Layer 12 of a small transformer language model trained on English Wikipedia (17 layers, counted from 0, width 64).
A neuron's activation on a vector x is GELU(weights . x + bias), where the dot is the dot product.

Input weights of the MLP neurons that the questions are about. A number n stands for (n - 500) times 0.0019.
n6 (bias -0.077): 438,463,414,590,488,744,436,600,262,479,721,590,456,435,542,360,480,529,450,498,497,577,449,620,421,439,576,412,228,170,677,429,585,553,447,480,389,460,456,557,469,569,430,303,400,449,618,350,468,331,640,349,644,736,655,463,369,377,691,507,526,478,534,153
n20 (bias -0.077): 469,599,494,630,539,525,443,544,460,597,454,450,448,536,550,522,523,481,527,622,638,415,639,531,516,394,634,506,518,630,421,646,690,603,648,503,516,647,662,731,491,493,752,411,249,349,385,469,337,374,416,788,609,777,276,575,446,624,461,597,598,341,496,391
n26 (bias -0.098): 635,561,363,603,476,380,391,653,448,306,472,500,379,530,335,530,611,460,520,527,248,762,544,549,414,648,258,458,436,526,351,655,525,513,565,358,529,781,434,578,398,719,154,345,516,610,615,458,554,510,670,471,675,659,408,397,582,528,625,285,593,469,772,521
n39 (bias -0.110): 376,590,411,372,287,535,550,600,644,332,549,398,644,615,668,578,519,535,324,595,588,534,573,265,294,596,582,516,648,412,222,470,857,733,420,349,554,483,582,584,610,484,416,523,629,641,516,387,398,441,593,629,374,433,704,425,466,451,669,396,486,479,365,402
n55 (bias -0.038): 649,367,408,368,451,541,403,602,491,381,465,321,540,405,293,698,382,406,518,472,519,632,515,609,422,523,339,529,624,602,880,590,472,419,424,397,465,547,537,568,235,488,512,540,503,360,676,445,392,448,358,551,457,341,576,553,479,345,367,564,423,329,440,575
n61 (bias -0.049): 495,610,552,503,400,548,731,563,567,451,356,656,463,674,273,303,250,450,420,306,451,479,554,558,473,500,465,425,476,615,625,429,598,560,472,348,443,565,520,232,383,572,155,507,562,553,411,666,429,429,667,268,531,284,326,204,319,359,428,723,664,452,669,480
n74 (bias -0.074): 795,587,451,495,514,496,336,511,445,559,205,650,338,293,321,492,750,543,360,469,362,460,259,320,602,559,459,560,427,477,686,617,538,374,683,325,752,506,517,609,448,346,617,631,555,575,691,562,371,456,591,447,521,654,375,272,477,412,546,495,374,467,388,817
n79 (bias -0.115): 623,603,624,662,424,379,499,409,481,433,704,459,508,495,414,555,521,244,371,340,526,644,606,589,536,500,532,553,389,654,687,397,412,498,552,528,538,486,599,622,348,503,392,428,495,590,652,459,422,518,421,616,16,528,422,580,608,429,415,656,561,568,652,599
n88 (bias -0.100): 544,408,399,707,372,580,413,544,297,188,393,408,372,452,436,725,600,752,716,504,501,268,509,469,582,450,495,463,222,314,549,503,503,260,548,665,438,530,525,680,434,467,427,471,408,536,402,507,722,381,539,452,401,553,392,456,531,802,524,363,501,458,587,507
n91 (bias -0.165): 350,635,536,531,498,595,549,513,717,215,489,352,499,425,639,593,750,799,276,275,328,383,585,397,521,447,396,623,550,546,461,421,622,695,287,449,571,308,602,522,595,415,412,430,466,357,284,337,432,596,283,497,425,652,587,683,351,471,579,505,582,379,383,519
n94 (bias -0.148): 539,425,406,385,391,505,434,467,559,387,459,474,398,585,377,505,501,629,194,359,589,618,668,604,555,427,661,421,293,640,357,534,408,445,396,707,474,575,633,534,304,565,678,602,442,585,562,760,435,588,674,366,416,399,481,594,475,300,595,758,299,616,537,429
n106 (bias -0.089): 798,567,420,463,394,647,241,407,603,545,297,389,432,391,531,393,891,638,652,489,755,510,530,621,531,500,519,276,463,713,328,533,447,649,502,522,338,196,533,714,497,541,192,540,574,532,508,333,446,427,540,703,367,526,623,383,396,466,554,566,552,550,652,386
n110 (bias -0.098): 818,745,378,144,617,379,504,689,544,328,479,516,625,640,366,647,535,355,569,321,559,562,568,494,470,499,577,338,525,534,657,333,474,413,367,391,347,249,580,321,389,382,441,664,527,604,727,474,408,577,421,473,420,520,562,343,436,597,703,347,674,417,680,707
n127 (bias -0.086): 273,459,216,367,356,419,558,407,457,627,472,616,509,617,396,498,442,443,498,447,380,554,508,547,401,433,614,330,377,384,474,384,561,427,327,303,516,600,590,447,348,645,683,541,798,405,500,530,341,335,670,372,728,516,529,290,399,659,761,391,813,489,393,692
n137 (bias -0.065): 460,518,552,485,486,340,535,582,394,626,357,665,397,537,605,603,516,347,492,771,539,415,326,500,406,588,546,420,713,422,508,425,593,355,593,354,620,691,468,624,455,502,401,662,391,402,647,445,439,391,510,402,448,756,639,576,563,402,526,612,677,437,387,519
n139 (bias -0.102): 554,482,428,593,571,404,431,578,534,569,407,582,492,375,453,385,475,444,360,772,586,435,294,565,645,461,509,798,483,518,746,494,832,413,321,261,533,535,406,579,585,528,513,361,470,385,592,578,593,334,515,383,647,609,453,451,262,737,571,668,633,419,518,582
n146 (bias -0.112): 549,560,325,463,566,532,610,609,607,623,517,420,527,754,564,445,291,741,592,415,606,687,705,508,405,416,412,540,257,375,642,593,330,529,550,439,424,603,538,289,477,666,595,418,540,304,506,520,594,547,511,474,683,507,523,664,271,531,540,253,745,381,373,517
n150 (bias -0.091): 528,672,523,596,506,613,441,648,585,748,459,376,475,600,390,569,319,678,453,425,466,413,599,461,218,291,677,604,600,586,481,650,684,395,716,536,224,164,289,492,661,379,548,730,467,474,555,378,257,408,488,464,435,590,571,581,509,677,423,511,457,471,651,574
n159 (bias -0.091): 465,674,446,449,478,376,481,599,728,581,629,688,539,548,588,459,620,362,312,474,414,557,713,605,530,568,461,212,382,493,491,664,654,400,333,319,494,508,470,586,550,313,502,465,554,429,549,409,600,270,545,434,530,597,434,367,444,529,559,537,441,511,594,443
n163 (bias -0.057): 710,218,349,453,544,583,431,548,582,589,511,595,425,509,635,875,403,691,464,492,454,674,486,510,644,516,426,528,633,679,627,619,272,715,560,348,426,446,475,424,461,328,333,634,485,552,608,403,378,622,492,593,310,433,482,320,420,666,627,603,559,639,386,348
n181 (bias -0.141): 392,366,373,468,502,287,574,384,517,555,345,578,459,317,391,643,409,630,610,525,621,579,482,455,661,710,542,536,266,568,361,367,550,415,626,610,356,454,451,476,477,579,434,389,715,643,472,576,465,434,364,497,181,518,578,240,699,241,402,400,621,619,633,469
n182 (bias -0.056): 440,760,490,401,668,710,575,314,557,716,309,639,390,663,303,572,461,586,465,421,627,565,684,323,505,480,539,674,536,463,446,659,521,528,643,575,597,597,668,533,308,683,549,409,353,556,587,602,447,493,455,523,732,652,334,560,519,495,348,708,510,539,452,397
n191 (bias -0.033): 309,468,476,393,584,595,336,681,598,367,617,489,584,593,372,265,541,636,593,761,263,526,361,454,673,526,646,405,547,574,554,564,584,523,497,386,273,658,448,604,541,649,473,442,560,549,391,634,425,521,421,375,613,456,532,279,351,607,528,470,487,213,507,362
n200 (bias -0.124): 330,589,563,397,259,534,366,408,748,181,516,545,656,355,694,480,444,423,503,467,557,533,382,357,682,420,603,357,490,489,508,555,505,533,586,497,616,764,477,398,488,427,372,524,322,504,668,671,277,471,569,544,595,621,748,415,491,322,380,267,603,386,585,568
n227 (bias -0.081): 216,570,492,475,352,508,482,461,541,382,442,602,423,694,680,278,829,697,498,472,514,607,453,538,815,398,508,406,397,573,305,450,409,507,337,570,362,475,654,528,405,618,573,592,565,508,575,420,363,654,317,320,339,356,644,438,464,605,527,462,421,535,617,675
n228 (bias -0.103): 568,440,447,295,412,193,663,590,643,582,572,560,679,321,325,689,455,525,439,366,592,791,529,354,623,522,343,531,807,670,323,489,410,524,601,542,357,474,598,591,403,475,431,478,492,484,431,471,544,419,515,496,487,431,483,555,694,492,338,618,524,454,726,657
n231 (bias -0.078): 486,652,382,385,280,448,641,576,458,226,729,640,431,409,547,508,533,741,586,438,362,428,434,540,381,458,204,463,491,389,547,525,656,426,376,576,584,467,478,443,430,443,513,518,585,461,529,619,686,551,412,597,380,570,468,501,554,604,347,657,608,522,462,694
n235 (bias -0.088): 363,480,375,487,666,516,501,600,711,614,468,633,717,456,608,580,506,808,731,343,474,667,523,461,339,271,558,568,515,400,373,418,496,494,593,293,542,510,632,302,653,410,486,436,598,427,509,545,331,442,409,482,293,467,448,560,345,518,571,441,530,440,672,332
n240 (bias -0.042): 621,568,537,410,645,672,466,715,510,347,512,260,413,559,557,385,474,676,494,509,398,443,420,627,427,569,327,828,581,647,563,562,340,400,512,642,373,486,342,350,492,664,538,662,492,576,503,481,765,487,282,642,293,762,427,462,624,488,432,450,406,500,604,313
n247 (bias -0.090): 518,704,616,626,396,585,550,458,444,394,412,588,653,460,398,602,754,662,632,324,522,755,737,398,213,425,466,500,246,439,550,464,533,663,499,624,345,541,358,286,312,620,614,346,675,517,563,424,590,665,483,493,588,588,465,505,420,636,232,275,577,531,560,274
n253 (bias -0.109): 430,475,387,345,612,774,411,587,704,598,319,498,687,655,442,786,146,488,473,496,602,434,305,498,461,803,603,331,393,596,368,481,557,536,427,517,607,373,667,464,236,641,456,439,722,624,336,570,387,519,353,627,506,361,494,579,304,523,565,690,651,654,486,572
n255 (bias -0.095): 396,725,296,576,443,459,540,549,481,524,668,382,306,278,540,355,289,344,441,422,555,496,582,474,357,353,558,391,557,597,590,572,327,519,537,345,694,589,495,560,391,376,583,657,791,621,556,430,548,427,571,552,520,545,366,211,373,478,317,515,499,547,536,652

Each question shows a token from some text and the vector x that enters the MLP there. A number n stands for (n - 500) times 0.009.

" —": 352,431,472,439,510,379,561,553,550,495,556,306,501,440,597,425,505,293,689,609,410,372,379,455,510,403,409,481,455,448,372,504,410,436,382,525,446,325,474,532,621,524,579,427,377,640,600,447,586,432,446,702,684,258,270,498,473,192,651,403,482,648,380,447
The neuron with the highest activation: n39

"ac": 440,389,645,566,408,430,242,502,501,803,706,335,577,476,600,532,390,380,584,654,512,411,609,368,348,518,353,569,577,410,556,618,400,494,335,502,608,564,535,431,556,412,514,324,364,463,491,518,378,564,633,580,569,237,542,402,511,345,484,354,496,546,395,432
Which three neurons fire most, strongest first? n55, n39, n200

"iv": 512,481,590,675,523,295,528,366,502,657,685,417,581,654,419,413,658,477,682,453,377,282,428,481,415,427,494,534,535,314,341,586,503,651,559,599,576,443,384,214,620,637,443,415,420,668,534,537,398,697,408,462,558,437,450,497,560,277,457,512,488,430,370,479
Which three neurons fire most, strongest first? n247, n235, n182

" S": 372,463,536,600,457,320,287,458,397,816,516,498,701,574,516,484,513,345,617,592,368,421,551,473,493,431,328,578,636,466,442,532,454,434,448,411,606,281,503,434,729,504,639,339,384,601,743,590,495,517,475,531,690,445,346,641,513,509,545,485,545,624,475,600
The most active neuron and its activation: n139, at about 2.1

"s": 392,605,656,465,412,304,437,464,567,924,512,439,495,545,362,454,551,343,560,458,433,304,426,362,612,378,387,372,563,383,584,456,462,507,497,503,533,504,507,444,650,471,650,625,336,641,543,431,493,594,512,572,641,414,198,469,576,419,583,544,389,492,437,440
Which three neurons fire most, strongest first? n74, n182, n20

"7": 380,408,577,505,487,416,540,529,506,547,620,349,591,395,432,365,567,428,632,627,410,470,531,460,617,472,251,415,677,557,513,541,438,559,525,574,451,536,461,405,715,344,529,642,511,705,306,600,694,619,408,684,746,385,326,560,404,392,690,511,361,505,566,439
Which three neurons fire most, strongest first? n191, n240, n228

";": 399,541,442,489,585,392,479,482,399,568,511,451,496,401,370,432,532,437,572,584,424,315,361,369,679,345,300,433,710,254,474,599,452,499,438,529,522,405,501,440,657,671,489,625,524,543,531,543,467,494,564,685,616,308,135,440,603,413,657,504,412,584,533,369
Which three neurons fire most, strongest first? n74, n191, n255

" M": 424,432,479,555,545,322,371,450,285,617,480,466,774,513,499,460,507,385,551,460,420,370,585,445,594,380,317,616,588,394,331,532,463,346,389,470,608,310,416,392,610,454,565,349,419,605,692,638,359,703,399,707,462,437,407,464,666,504,638,534,547,624,478,512
The most active neuron and its activation: n235, at about 1

":": 416,458,488,413,440,482,435,486,509,611,458,536,540,360,463,468,401,213,463,589,470,374,430,463,622,312,303,599,776,255,561,553,472,482,361,510,566,417,372,462,639,646,493,537,446,528,521,434,364,529,478,713,600,438,141,517,552,399,610,440,467,645,488,477
The most active neuron and its activation: n139, at about 1.6

"/": 556,556,629,434,590,417,425,394,388,395,472,453,486,459,505,443,375,372,686,593,409,313,512,575,458,477,231,416,562,282,587,521,508,367,378,623,435,397,285,569,564,447,502,431,330,549,466,494,557,618,473,635,629,293,239,538,414,435,768,416,446,488,377,546
The most active neuron and its activation: n88, at about 2.1

"io": 484,502,482,483,340,383,477,393,505,754,543,450,602,377,455,421,554,268,485,567,474,393,328,554,499,597,440,387,498,359,420,428,596,468,409,631,544,403,451,579,467,464,790,546,369,492,562,516,490,647,564,643,674,473,179,627,654,325,705,469,439,564,466,561
The neuron with the highest activation: n74

" G": 313,305,647,734,451,433,335,565,276,595,442,512,547,556,487,537,481,525,580,600,385,454,612,509,618,398,435,524,485,580,498,237,481,511,361,375,524,280,475,429,545,376,570,543,501,616,439,507,499,584,418,768,744,400,314,496,560,338,634,504,516,616,488,505
Which two neurons fire most, strongest first? n163, n20

" ": 497,363,535,396,613,327,477,505,455,613,512,417,745,355,471,404,504,277,583,509,365,358,447,330,621,374,462,685,598,336,493,527,437,510,479,532,516,361,502,400,650,567,405,536,415,554,557,440,447,496,606,675,837,470,398,471,517,419,664,577,290,624,540,392
The most active neuron and its activation: n139, at about 0.89

" d": 515,530,565,410,500,346,310,406,421,654,538,535,622,509,385,259,489,313,525,452,311,382,621,406,563,438,321,550,713,389,544,287,474,445,403,404,595,325,435,409,655,474,362,407,488,513,541,486,538,537,489,763,610,414,307,506,689,432,621,533,400,424,524,488
The neuron with the highest activation: n110

"ell": 542,525,542,498,360,309,318,353,422,756,584,512,534,370,435,391,558,226,434,617,600,292,507,538,504,491,350,369,616,376,548,369,510,568,338,572,555,574,377,537,656,448,717,404,430,630,395,413,545,438,556,692,604,466,287,455,595,448,547,515,486,570,386,521
The neuron with the highest activation: n20

" has": 421,620,456,464,486,410,456,379,533,660,335,287,573,514,478,444,583,420,486,518,398,516,337,450,659,459,523,400,547,261,555,468,441,514,412,601,529,451,535,319,651,599,321,552,441,717,674,537,437,633,340,612,505,257,215,501,533,430,643,431,435,451,398,353
The most active neuron and its activation: n227, at about 1.2

".": 303,262,688,492,390,456,382,485,491,708,624,497,662,508,668,568,519,242,551,587,460,498,595,546,443,594,274,479,511,354,590,541,485,534,361,512,520,557,347,470,531,435,649,455,540,441,590,419,486,601,418,697,555,530,281,561,624,414,412,569,433,343,330,343
The most active neuron and its activation: n55, at about 2.1

"\n": 436,354,522,500,641,407,437,522,436,548,580,401,491,390,392,390,401,436,558,518,420,573,462,358,606,363,402,533,657,299,466,443,336,361,435,566,443,381,502,426,697,632,643,505,420,482,585,428,307,560,462,725,645,282,249,492,640,433,632,719,555,548,472,364
The neuron with the highest activation: n228

" p": 393,442,381,569,511,312,261,395,524,708,452,395,567,613,503,341,423,447,533,582,313,365,594,270,691,385,412,600,674,413,487,337,541,482,482,478,525,412,441,253,656,488,554,377,454,515,556,598,435,513,469,685,619,374,435,424,560,423,623,376,425,500,334,556
Which three neurons fire most, strongest first? n127, n191, n139

" c": 531,354,513,496,566,332,252,399,451,769,435,505,598,625,495,403,523,426,437,498,359,449,623,493,611,517,202,583,617,287,545,487,362,330,496,394,526,352,488,338,630,522,322,478,352,504,507,578,401,506,448,687,610,328,443,496,514,462,627,405,438,471,351,480
The most active neuron and its activation: n163, at about 1.7

"O": 515,308,465,376,509,398,415,477,490,712,423,559,572,486,590,371,573,494,599,582,336,446,479,486,522,385,418,522,593,434,395,448,488,378,517,453,547,273,494,428,597,548,520,273,409,495,749,672,551,574,330,528,623,309,280,569,589,390,628,391,382,735,511,318
The most active neuron and its activation: n235, at about 2.8

"on": 359,560,632,550,449,677,357,293,427,564,484,506,845,431,484,403,320,329,574,725,509,504,473,513,411,555,415,560,576,370,472,507,430,527,333,542,517,336,535,306,476,444,530,444,264,524,490,650,474,562,477,593,596,399,386,614,690,436,673,616,487,566,582,484
The neuron with the highest activation: n253

" on": 549,419,481,504,555,521,369,482,504,618,522,509,596,533,462,414,491,306,526,553,367,401,325,376,520,365,380,503,608,418,531,405,357,317,477,510,593,415,545,325,686,727,386,478,402,676,576,340,497,587,474,453,634,411,106,536,711,467,603,494,405,479,452,379
Which two neurons fire most, strongest first? n240, n26

" British": 406,564,623,565,531,407,422,324,461,721,442,500,605,431,415,395,549,261,523,641,561,330,436,541,499,473,345,465,556,399,389,440,581,368,378,634,441,444,576,390,604,456,416,444,420,414,543,545,281,579,520,464,640,354,97,497,615,424,642,535,461,621,432,589
Which three neurons fire most, strongest first? n139, n61, n182

"or": 389,578,693,505,489,633,483,441,479,803,623,513,602,377,569,350,505,490,666,788,418,275,487,499,374,529,391,432,535,317,461,464,517,542,445,438,721,388,400,489,537,340,457,384,391,471,545,618,394,661,502,674,604,484,541,492,685,582,477,608,592,642,527,479
The most active neuron and its activation: n137, at about 1.9

" rem": 443,461,560,612,567,349,379,403,446,629,403,384,668,566,557,596,447,512,472,494,325,300,459,586,611,334,429,624,673,395,463,539,581,384,433,630,555,433,444,385,760,493,370,404,454,691,544,662,629,635,542,567,405,277,353,327,651,532,558,595,488,513,446,338
Which three neurons fire most, strongest first? n240, n163, n88

"hip": 406,492,493,521,391,397,487,404,480,727,370,367,501,443,358,331,532,403,455,446,391,342,424,316,571,459,451,295,527,327,402,419,497,327,447,644,414,403,463,362,616,378,493,589,325,612,456,428,416,533,437,399,676,458,185,368,543,321,546,475,385,611,408,535
The most active neuron and its activation: n74, at about 3

" Pe": 480,428,602,514,576,437,430,558,462,714,641,531,586,559,502,446,624,527,533,551,516,451,513,361,789,501,393,461,537,483,365,495,500,640,395,614,586,285,610,256,646,547,474,438,519,545,478,735,561,659,418,605,693,167,450,504,511,509,701,445,456,554,436,601
Which two neurons fire most, strongest first? n227, n253

"bum": 358,444,622,453,361,348,367,350,442,548,582,499,513,353,386,537,456,282,635,590,471,324,491,507,480,616,437,484,356,430,344,373,596,320,369,645,282,372,471,474,453,418,521,360,461,586,536,557,498,444,404,609,641,321,264,482,507,414,655,579,487,653,289,531
Which two neurons fire most, strongest first? n181, n253

" |": 480,418,496,490,475,467,614,439,443,624,571,496,496,352,463,547,491,232,551,638,467,369,477,379,573,404,400,584,794,287,536,539,460,396,350,581,665,383,368,508,550,699,595,507,461,484,513,434,471,602,467,696,502,469,160,538,574,338,563,572,500,714,418,451
Which two neurons fire most, strongest first? n137, n182

" g": 362,480,534,662,489,411,319,338,411,686,403,369,609,608,355,467,481,466,619,424,312,421,574,480,539,528,419,644,640,278,432,368,448,425,536,481,514,352,393,345,635,505,288,566,393,578,662,490,405,437,463,708,720,397,386,463,694,419,463,466,427,534,500,406
The neuron with the highest activation: n150

" Rec": 439,360,617,470,371,534,273,538,451,664,541,592,613,460,536,308,461,381,588,447,337,404,439,451,759,415,492,638,589,483,571,447,520,369,479,517,578,391,565,511,667,500,313,441,387,601,567,623,540,633,544,605,673,193,341,567,588,494,652,420,476,546,334,405
Which three neurons fire most, strongest first? n191, n139, n200

" e": 501,391,354,655,506,572,424,556,520,507,475,337,466,480,512,380,542,368,514,472,334,456,509,422,483,491,374,491,384,391,491,422,467,517,460,480,474,380,457,342,490,531,547,403,334,643,552,671,720,574,442,798,773,170,347,562,468,424,664,447,432,674,573,481
The neuron with the highest activation: n26

"ions": 472,531,531,444,404,353,520,505,550,731,519,438,508,445,378,403,545,428,626,360,396,294,443,417,646,409,463,362,532,438,439,385,570,495,400,620,471,422,560,368,605,475,558,647,450,719,527,563,458,550,472,466,678,237,177,308,570,273,614,577,455,610,503,478
The neuron with the highest activation: n61

" h": 268,431,532,508,494,358,429,430,557,522,500,369,685,488,414,418,478,275,454,407,340,461,481,536,717,387,281,460,609,299,426,386,608,476,333,467,658,306,394,450,688,438,479,397,332,534,659,578,442,502,449,540,589,246,467,498,503,515,562,329,449,443,524,606
The most active neuron and its activation: n200, at about 2.5